Layer 5 of a small transformer language model trained on English Wikipedia (16 layers, counted from 0, width 96).
A neuron's activation on a vector x is SiLU(gate . x) times (in . x), where the dot is the dot product.

Input weights of the MLP neurons that the questions are about. A number n stands for (n - 128) times 0.0049.
n25 gate: 192, 91, 144, 153, 157, 165, 181, 159, 159, 198, 148, 152, 44, 129, 86, 133, 152, 128, 114, 91, 155, 149, 172, 88, 83, 17, 72, 153, 148, 108, 114, 138, 151, 133, 159, 156, 52, 172, 100, 170, 161, 78, 40, 189, 137, 152, 166, 212, 157, 97, 184, 83, 53, 149, 159, 197, 68, 147, 149, 138, 93, 133, 137, 142, 132, 120, 148, 166, 53, 76, 165, 116, 96, 157, 77, 178, 91, 113, 159, 186, 99, 89, 92, 42, 112, 131, 230, 160, 165, 148, 58, 154, 138, 194, 77, 156
n153 gate: 141, 158, 116, 133, 118, 135, 134, 114, 134, 131, 94, 143, 199, 127, 180, 135, 145, 205, 106, 119, 169, 150, 121, 120, 98, 160, 144, 88, 127, 116, 69, 168, 64, 132, 132, 136, 122, 142, 79, 125, 132, 104, 104, 130, 160, 167, 141, 156, 106, 104, 167, 99, 112, 113, 108, 114, 142, 93, 148, 131, 127, 83, 78, 98, 108, 134, 129, 108, 119, 115, 82, 197, 97, 98, 151, 156, 121, 113, 125, 103, 213, 33, 132, 152, 122, 160, 106, 152, 115, 100, 159, 145, 136, 147, 162, 151
n229 gate: 138, 82, 108, 110, 144, 103, 79, 58, 138, 177, 97, 119, 174, 150, 91, 178, 115, 115, 84, 11, 103, 181, 142, 62, 145, 172, 132, 85, 152, 129, 108, 92, 171, 116, 172, 140, 163, 107, 204, 179, 122, 177, 127, 113, 96, 207, 132, 53, 167, 155, 130, 154, 154, 131, 113, 84, 175, 145, 149, 165, 119, 182, 133, 129, 162, 163, 205, 83, 109, 118, 108, 50, 68, 98, 141, 178, 79, 70, 61, 140, 130, 153, 91, 101, 93, 130, 178, 239, 71, 112, 127, 125, 160, 28, 134, 166
n244 gate: 100, 130, 184, 137, 124, 152, 116, 118, 180, 119, 168, 181, 88, 115, 156, 114, 98, 130, 74, 50, 73, 96, 144, 174, 98, 126, 142, 68, 188, 78, 116, 154, 54, 146, 127, 165, 82, 150, 169, 156, 152, 129, 143, 108, 161, 136, 79, 109, 160, 101, 100, 95, 193, 114, 174, 148, 91, 190, 129, 144, 139, 116, 173, 105, 123, 128, 139, 92, 113, 91, 128, 60, 223, 77, 141, 107, 189, 110, 125, 137, 121, 113, 180, 46, 80, 114, 149, 240, 219, 160, 107, 154, 89, 63, 119, 72
n259 gate: 148, 116, 171, 145, 135, 99, 89, 142, 144, 135, 8, 97, 108, 98, 95, 189, 48, 192, 63, 167, 53, 85, 188, 149, 81, 120, 97, 176, 167, 196, 101, 121, 161, 108, 219, 144, 117, 104, 84, 56, 136, 195, 136, 120, 145, 198, 185, 116, 152, 143, 57, 101, 102, 171, 101, 11, 77, 154, 123, 152, 119, 225, 92, 151, 168, 164, 79, 38, 89, 160, 121, 87, 134, 164, 192, 119, 81, 125, 129, 185, 131, 81, 119, 81, 124, 132, 49, 150, 182, 115, 174, 162, 165, 132, 105, 63
n25 in: 113, 136, 151, 140, 105, 130, 127, 62, 83, 94, 98, 129, 91, 110, 113, 129, 101, 111, 150, 161, 156, 54, 143, 70, 80, 158, 146, 78, 72, 127, 21, 110, 53, 99, 86, 161, 172, 161, 111, 171, 107, 147, 115, 193, 122, 153, 96, 144, 85, 140, 99, 116, 88, 115, 149, 124, 168, 191, 155, 126, 97, 126, 56, 117, 178, 113, 90, 183, 204, 138, 135, 140, 188, 181, 135, 76, 189, 112, 143, 120, 138, 88, 94, 189, 184, 121, 103, 138, 156, 163, 154, 129, 142, 149, 90, 126
n153 in: 178, 125, 151, 130, 161, 157, 149, 101, 147, 105, 123, 72, 114, 116, 145, 143, 173, 165, 125, 115, 140, 135, 149, 151, 125, 132, 144, 99, 108, 148, 141, 127, 113, 184, 118, 178, 153, 126, 91, 190, 117, 148, 89, 120, 81, 121, 120, 133, 192, 101, 126, 122, 119, 145, 127, 90, 137, 113, 143, 148, 108, 155, 131, 108, 110, 110, 161, 80, 128, 131, 154, 207, 177, 167, 150, 146, 121, 149, 128, 118, 110, 190, 113, 114, 151, 117, 99, 96, 128, 87, 139, 151, 151, 126, 137, 139
n229 in: 165, 100, 155, 146, 143, 105, 111, 181, 106, 156, 74, 177, 141, 190, 168, 173, 92, 160, 93, 127, 167, 120, 67, 200, 75, 150, 66, 76, 153, 122, 119, 118, 135, 119, 66, 155, 84, 142, 128, 141, 59, 104, 126, 86, 86, 156, 171, 107, 157, 172, 147, 184, 101, 119, 138, 133, 120, 101, 121, 172, 102, 135, 179, 168, 176, 116, 140, 81, 53, 141, 150, 77, 95, 150, 177, 80, 120, 154, 101, 132, 129, 211, 93, 173, 111, 120, 90, 183, 149, 103, 152, 163, 171, 58, 163, 76
n244 in: 117, 202, 102, 124, 198, 119, 184, 115, 83, 109, 149, 141, 70, 109, 168, 143, 44, 103, 102, 64, 181, 141, 104, 161, 132, 106, 159, 120, 121, 117, 136, 102, 126, 119, 136, 107, 76, 144, 131, 99, 88, 193, 110, 189, 125, 162, 103, 91, 156, 122, 114, 111, 164, 145, 171, 157, 162, 132, 149, 88, 129, 120, 222, 155, 192, 161, 64, 179, 124, 142, 154, 140, 82, 159, 155, 115, 166, 120, 70, 106, 152, 188, 89, 153, 160, 129, 101, 121, 121, 128, 135, 134, 85, 110, 141, 112
n259 in: 128, 135, 190, 155, 129, 126, 126, 69, 78, 121, 122, 136, 121, 139, 94, 192, 86, 108, 100, 49, 126, 120, 74, 136, 107, 28, 127, 118, 204, 125, 139, 60, 122, 126, 176, 129, 188, 89, 151, 138, 120, 76, 168, 168, 157, 149, 58, 121, 108, 123, 39, 54, 139, 151, 110, 209, 119, 147, 66, 85, 76, 160, 178, 113, 129, 133, 167, 134, 176, 77, 114, 103, 115, 137, 195, 116, 166, 92, 98, 128, 139, 108, 172, 61, 152, 165, 118, 146, 102, 147, 136, 120, 63, 105, 83, 87

Each question shows a token from some text and the vector x that enters the MLP there. A number n stands for (n - 128) times 0.024.

"ase": 148, 92, 89, 122, 170, 189, 109, 82, 168, 92, 169, 169, 159, 131, 168, 116, 99, 119, 131, 95, 187, 105, 155, 141, 98, 143, 66, 144, 97, 138, 131, 103, 71, 124, 166, 134, 151, 129, 155, 72, 156, 151, 105, 104, 103, 86, 143, 153, 116, 148, 138, 171, 121, 98, 148, 159, 123, 116, 142, 116, 100, 85, 98, 161, 105, 118, 137, 159, 134, 98, 145, 144, 107, 91, 139, 76, 172, 130, 172, 128, 125, 153, 162, 167, 47, 139, 136, 87, 109, 128, 116, 90, 142, 147, 106, 134
The three highest activations, in order: n259, n229, n244

" or": 142, 81, 132, 109, 140, 120, 162, 103, 125, 77, 182, 135, 128, 129, 158, 133, 113, 136, 84, 121, 140, 109, 89, 146, 152, 157, 104, 111, 86, 107, 196, 116, 78, 147, 139, 103, 186, 134, 123, 105, 153, 139, 138, 127, 118, 66, 123, 111, 124, 160, 99, 117, 106, 105, 86, 134, 110, 120, 121, 133, 72, 121, 101, 151, 107, 177, 93, 125, 120, 99, 105, 133, 126, 92, 182, 122, 55, 171, 111, 191, 123, 106, 141, 129, 77, 131, 121, 101, 82, 142, 94, 124, 156, 145, 109, 165
The three highest activations, in order: n25, n244, n229

",": 169, 136, 188, 107, 158, 169, 153, 85, 133, 80, 156, 125, 134, 141, 132, 116, 107, 91, 106, 135, 147, 90, 75, 117, 146, 174, 128, 132, 79, 94, 137, 96, 114, 120, 141, 99, 129, 153, 147, 108, 108, 122, 105, 106, 85, 98, 94, 109, 145, 134, 81, 139, 123, 118, 121, 124, 76, 113, 106, 105, 68, 135, 121, 134, 91, 161, 83, 128, 103, 67, 116, 121, 106, 85, 145, 112, 83, 105, 156, 172, 139, 74, 154, 184, 71, 117, 134, 109, 143, 129, 124, 111, 124, 159, 87, 118
The most active neuron and its activation: n229, at about 0.17

"able": 158, 111, 132, 174, 129, 108, 143, 86, 137, 80, 162, 177, 186, 117, 185, 63, 90, 123, 158, 127, 111, 152, 88, 138, 107, 167, 60, 133, 87, 133, 159, 104, 127, 152, 153, 147, 136, 153, 126, 110, 157, 132, 104, 108, 136, 72, 114, 129, 159, 122, 151, 121, 119, 125, 70, 145, 135, 87, 148, 107, 96, 112, 97, 168, 113, 135, 78, 140, 69, 103, 163, 112, 115, 122, 112, 144, 183, 140, 125, 151, 130, 126, 181, 123, 100, 143, 110, 128, 96, 98, 118, 126, 159, 127, 75, 88
The neuron with the highest activation: n259

"per": 178, 55, 159, 122, 149, 145, 107, 117, 123, 125, 169, 136, 131, 122, 130, 125, 133, 148, 79, 125, 105, 148, 90, 92, 154, 141, 126, 124, 73, 175, 188, 133, 70, 155, 125, 114, 189, 166, 137, 116, 125, 125, 148, 127, 96, 125, 124, 112, 163, 118, 170, 159, 64, 104, 77, 109, 107, 93, 94, 96, 150, 143, 87, 159, 74, 147, 107, 130, 121, 140, 165, 135, 102, 125, 142, 121, 123, 133, 138, 152, 174, 110, 178, 150, 108, 87, 164, 102, 78, 155, 125, 145, 160, 106, 102, 87
The two highest activations, in order: n244, n25

"ate": 137, 153, 159, 106, 160, 107, 167, 118, 177, 102, 171, 198, 210, 158, 164, 102, 85, 132, 117, 90, 119, 110, 117, 133, 116, 206, 89, 118, 72, 153, 96, 99, 135, 122, 163, 126, 164, 161, 107, 94, 146, 115, 109, 102, 81, 80, 139, 106, 143, 122, 133, 91, 99, 148, 103, 146, 129, 99, 122, 117, 91, 74, 114, 149, 104, 139, 144, 85, 69, 119, 165, 117, 102, 108, 170, 141, 144, 140, 113, 132, 155, 148, 160, 143, 96, 184, 148, 145, 125, 110, 122, 129, 170, 83, 110, 112
The neuron with the highest activation: n229

"ce": 152, 106, 135, 80, 143, 114, 184, 92, 115, 110, 169, 163, 178, 105, 151, 128, 101, 104, 136, 97, 115, 160, 118, 111, 120, 159, 83, 135, 75, 141, 164, 123, 124, 122, 119, 126, 134, 181, 126, 98, 179, 133, 84, 65, 72, 124, 116, 116, 145, 85, 189, 161, 87, 81, 104, 184, 128, 100, 98, 112, 115, 84, 114, 108, 107, 137, 128, 108, 69, 127, 142, 150, 125, 124, 140, 155, 137, 145, 130, 130, 146, 124, 147, 151, 89, 184, 94, 111, 91, 97, 160, 100, 119, 99, 66, 85
The three highest activations, in order: n153, n25, n259

" the": 164, 86, 156, 117, 91, 158, 155, 122, 146, 97, 174, 144, 105, 135, 140, 69, 108, 91, 82, 119, 134, 117, 107, 83, 153, 149, 105, 129, 68, 116, 136, 87, 103, 90, 117, 135, 147, 118, 118, 158, 127, 129, 97, 92, 145, 76, 127, 100, 133, 142, 98, 144, 119, 127, 99, 142, 108, 114, 114, 101, 111, 128, 105, 149, 105, 158, 112, 131, 124, 35, 144, 165, 120, 95, 176, 115, 109, 132, 127, 176, 139, 116, 155, 157, 116, 143, 130, 64, 126, 119, 80, 92, 136, 171, 63, 95
The most active neuron and its activation: n229, at about 0.39

" H": 114, 114, 151, 144, 133, 148, 170, 131, 121, 121, 203, 112, 106, 129, 112, 121, 122, 67, 103, 140, 150, 87, 94, 90, 122, 157, 118, 106, 107, 99, 153, 83, 122, 132, 86, 107, 134, 142, 115, 161, 104, 135, 134, 103, 122, 73, 150, 100, 131, 186, 112, 175, 136, 123, 117, 140, 90, 98, 44, 115, 81, 133, 114, 128, 103, 124, 105, 143, 124, 80, 120, 171, 120, 93, 159, 104, 160, 131, 134, 138, 158, 125, 165, 136, 83, 114, 119, 126, 106, 112, 76, 141, 151, 97, 59, 136
The neuron with the highest activation: n153

"t": 131, 123, 106, 110, 132, 154, 147, 118, 166, 99, 140, 86, 90, 94, 117, 147, 89, 134, 154, 179, 118, 137, 101, 127, 85, 95, 138, 144, 83, 151, 174, 118, 105, 124, 95, 111, 165, 197, 117, 100, 141, 125, 160, 115, 119, 124, 130, 136, 120, 125, 161, 187, 73, 76, 88, 137, 106, 72, 136, 171, 83, 152, 125, 153, 86, 143, 130, 116, 94, 78, 131, 115, 151, 125, 126, 115, 168, 133, 164, 108, 155, 102, 134, 144, 117, 93, 176, 156, 145, 102, 107, 51, 133, 142, 81, 23
The three highest activations, in order: n25, n244, n153

"and": 152, 113, 139, 148, 144, 162, 122, 95, 164, 107, 118, 185, 89, 112, 121, 111, 129, 150, 115, 113, 126, 105, 101, 96, 153, 173, 125, 75, 68, 173, 159, 64, 89, 138, 221, 67, 141, 143, 134, 82, 117, 162, 130, 138, 126, 121, 80, 95, 145, 130, 149, 106, 146, 119, 136, 127, 146, 102, 104, 135, 80, 114, 113, 149, 102, 116, 100, 126, 102, 85, 152, 165, 106, 120, 218, 70, 159, 139, 142, 134, 158, 135, 165, 102, 143, 84, 123, 125, 115, 141, 108, 128, 108, 116, 91, 104
The most active neuron and its activation: n244, at about 1.9

"p": 158, 113, 122, 159, 152, 112, 96, 91, 148, 61, 171, 131, 130, 173, 114, 150, 79, 118, 134, 130, 132, 156, 156, 103, 90, 105, 132, 146, 77, 111, 168, 124, 95, 68, 124, 111, 145, 165, 94, 111, 130, 134, 178, 103, 133, 141, 87, 122, 99, 146, 137, 115, 100, 95, 128, 135, 168, 98, 118, 107, 110, 86, 141, 139, 76, 101, 173, 147, 35, 124, 178, 145, 137, 87, 117, 137, 124, 155, 162, 126, 112, 151, 133, 158, 146, 97, 130, 92, 120, 130, 97, 102, 110, 137, 89, 53
The two highest activations, in order: n153, n229

"id": 118, 62, 133, 146, 110, 163, 140, 89, 124, 113, 156, 157, 147, 86, 155, 73, 105, 143, 81, 132, 115, 122, 106, 121, 93, 101, 134, 146, 91, 74, 152, 53, 90, 132, 119, 123, 190, 157, 140, 107, 99, 103, 160, 150, 101, 90, 110, 102, 137, 154, 159, 105, 124, 70, 127, 116, 108, 99, 165, 106, 112, 90, 85, 156, 123, 105, 136, 128, 122, 100, 109, 160, 111, 99, 172, 66, 159, 131, 193, 114, 153, 123, 167, 120, 107, 100, 110, 135, 138, 153, 119, 100, 107, 194, 127, 134
The neuron with the highest activation: n229

" r": 133, 94, 68, 130, 113, 129, 150, 150, 138, 124, 191, 137, 117, 104, 167, 133, 107, 79, 109, 103, 139, 144, 106, 85, 93, 117, 113, 114, 50, 103, 156, 82, 123, 143, 71, 98, 173, 160, 141, 120, 138, 149, 89, 119, 121, 107, 146, 98, 132, 148, 108, 141, 146, 147, 108, 128, 114, 138, 89, 114, 86, 155, 94, 139, 120, 155, 145, 141, 140, 143, 160, 166, 88, 77, 161, 85, 129, 126, 161, 150, 150, 124, 148, 176, 53, 147, 140, 105, 72, 144, 74, 121, 130, 177, 104, 116
The three highest activations, in order: n153, n229, n259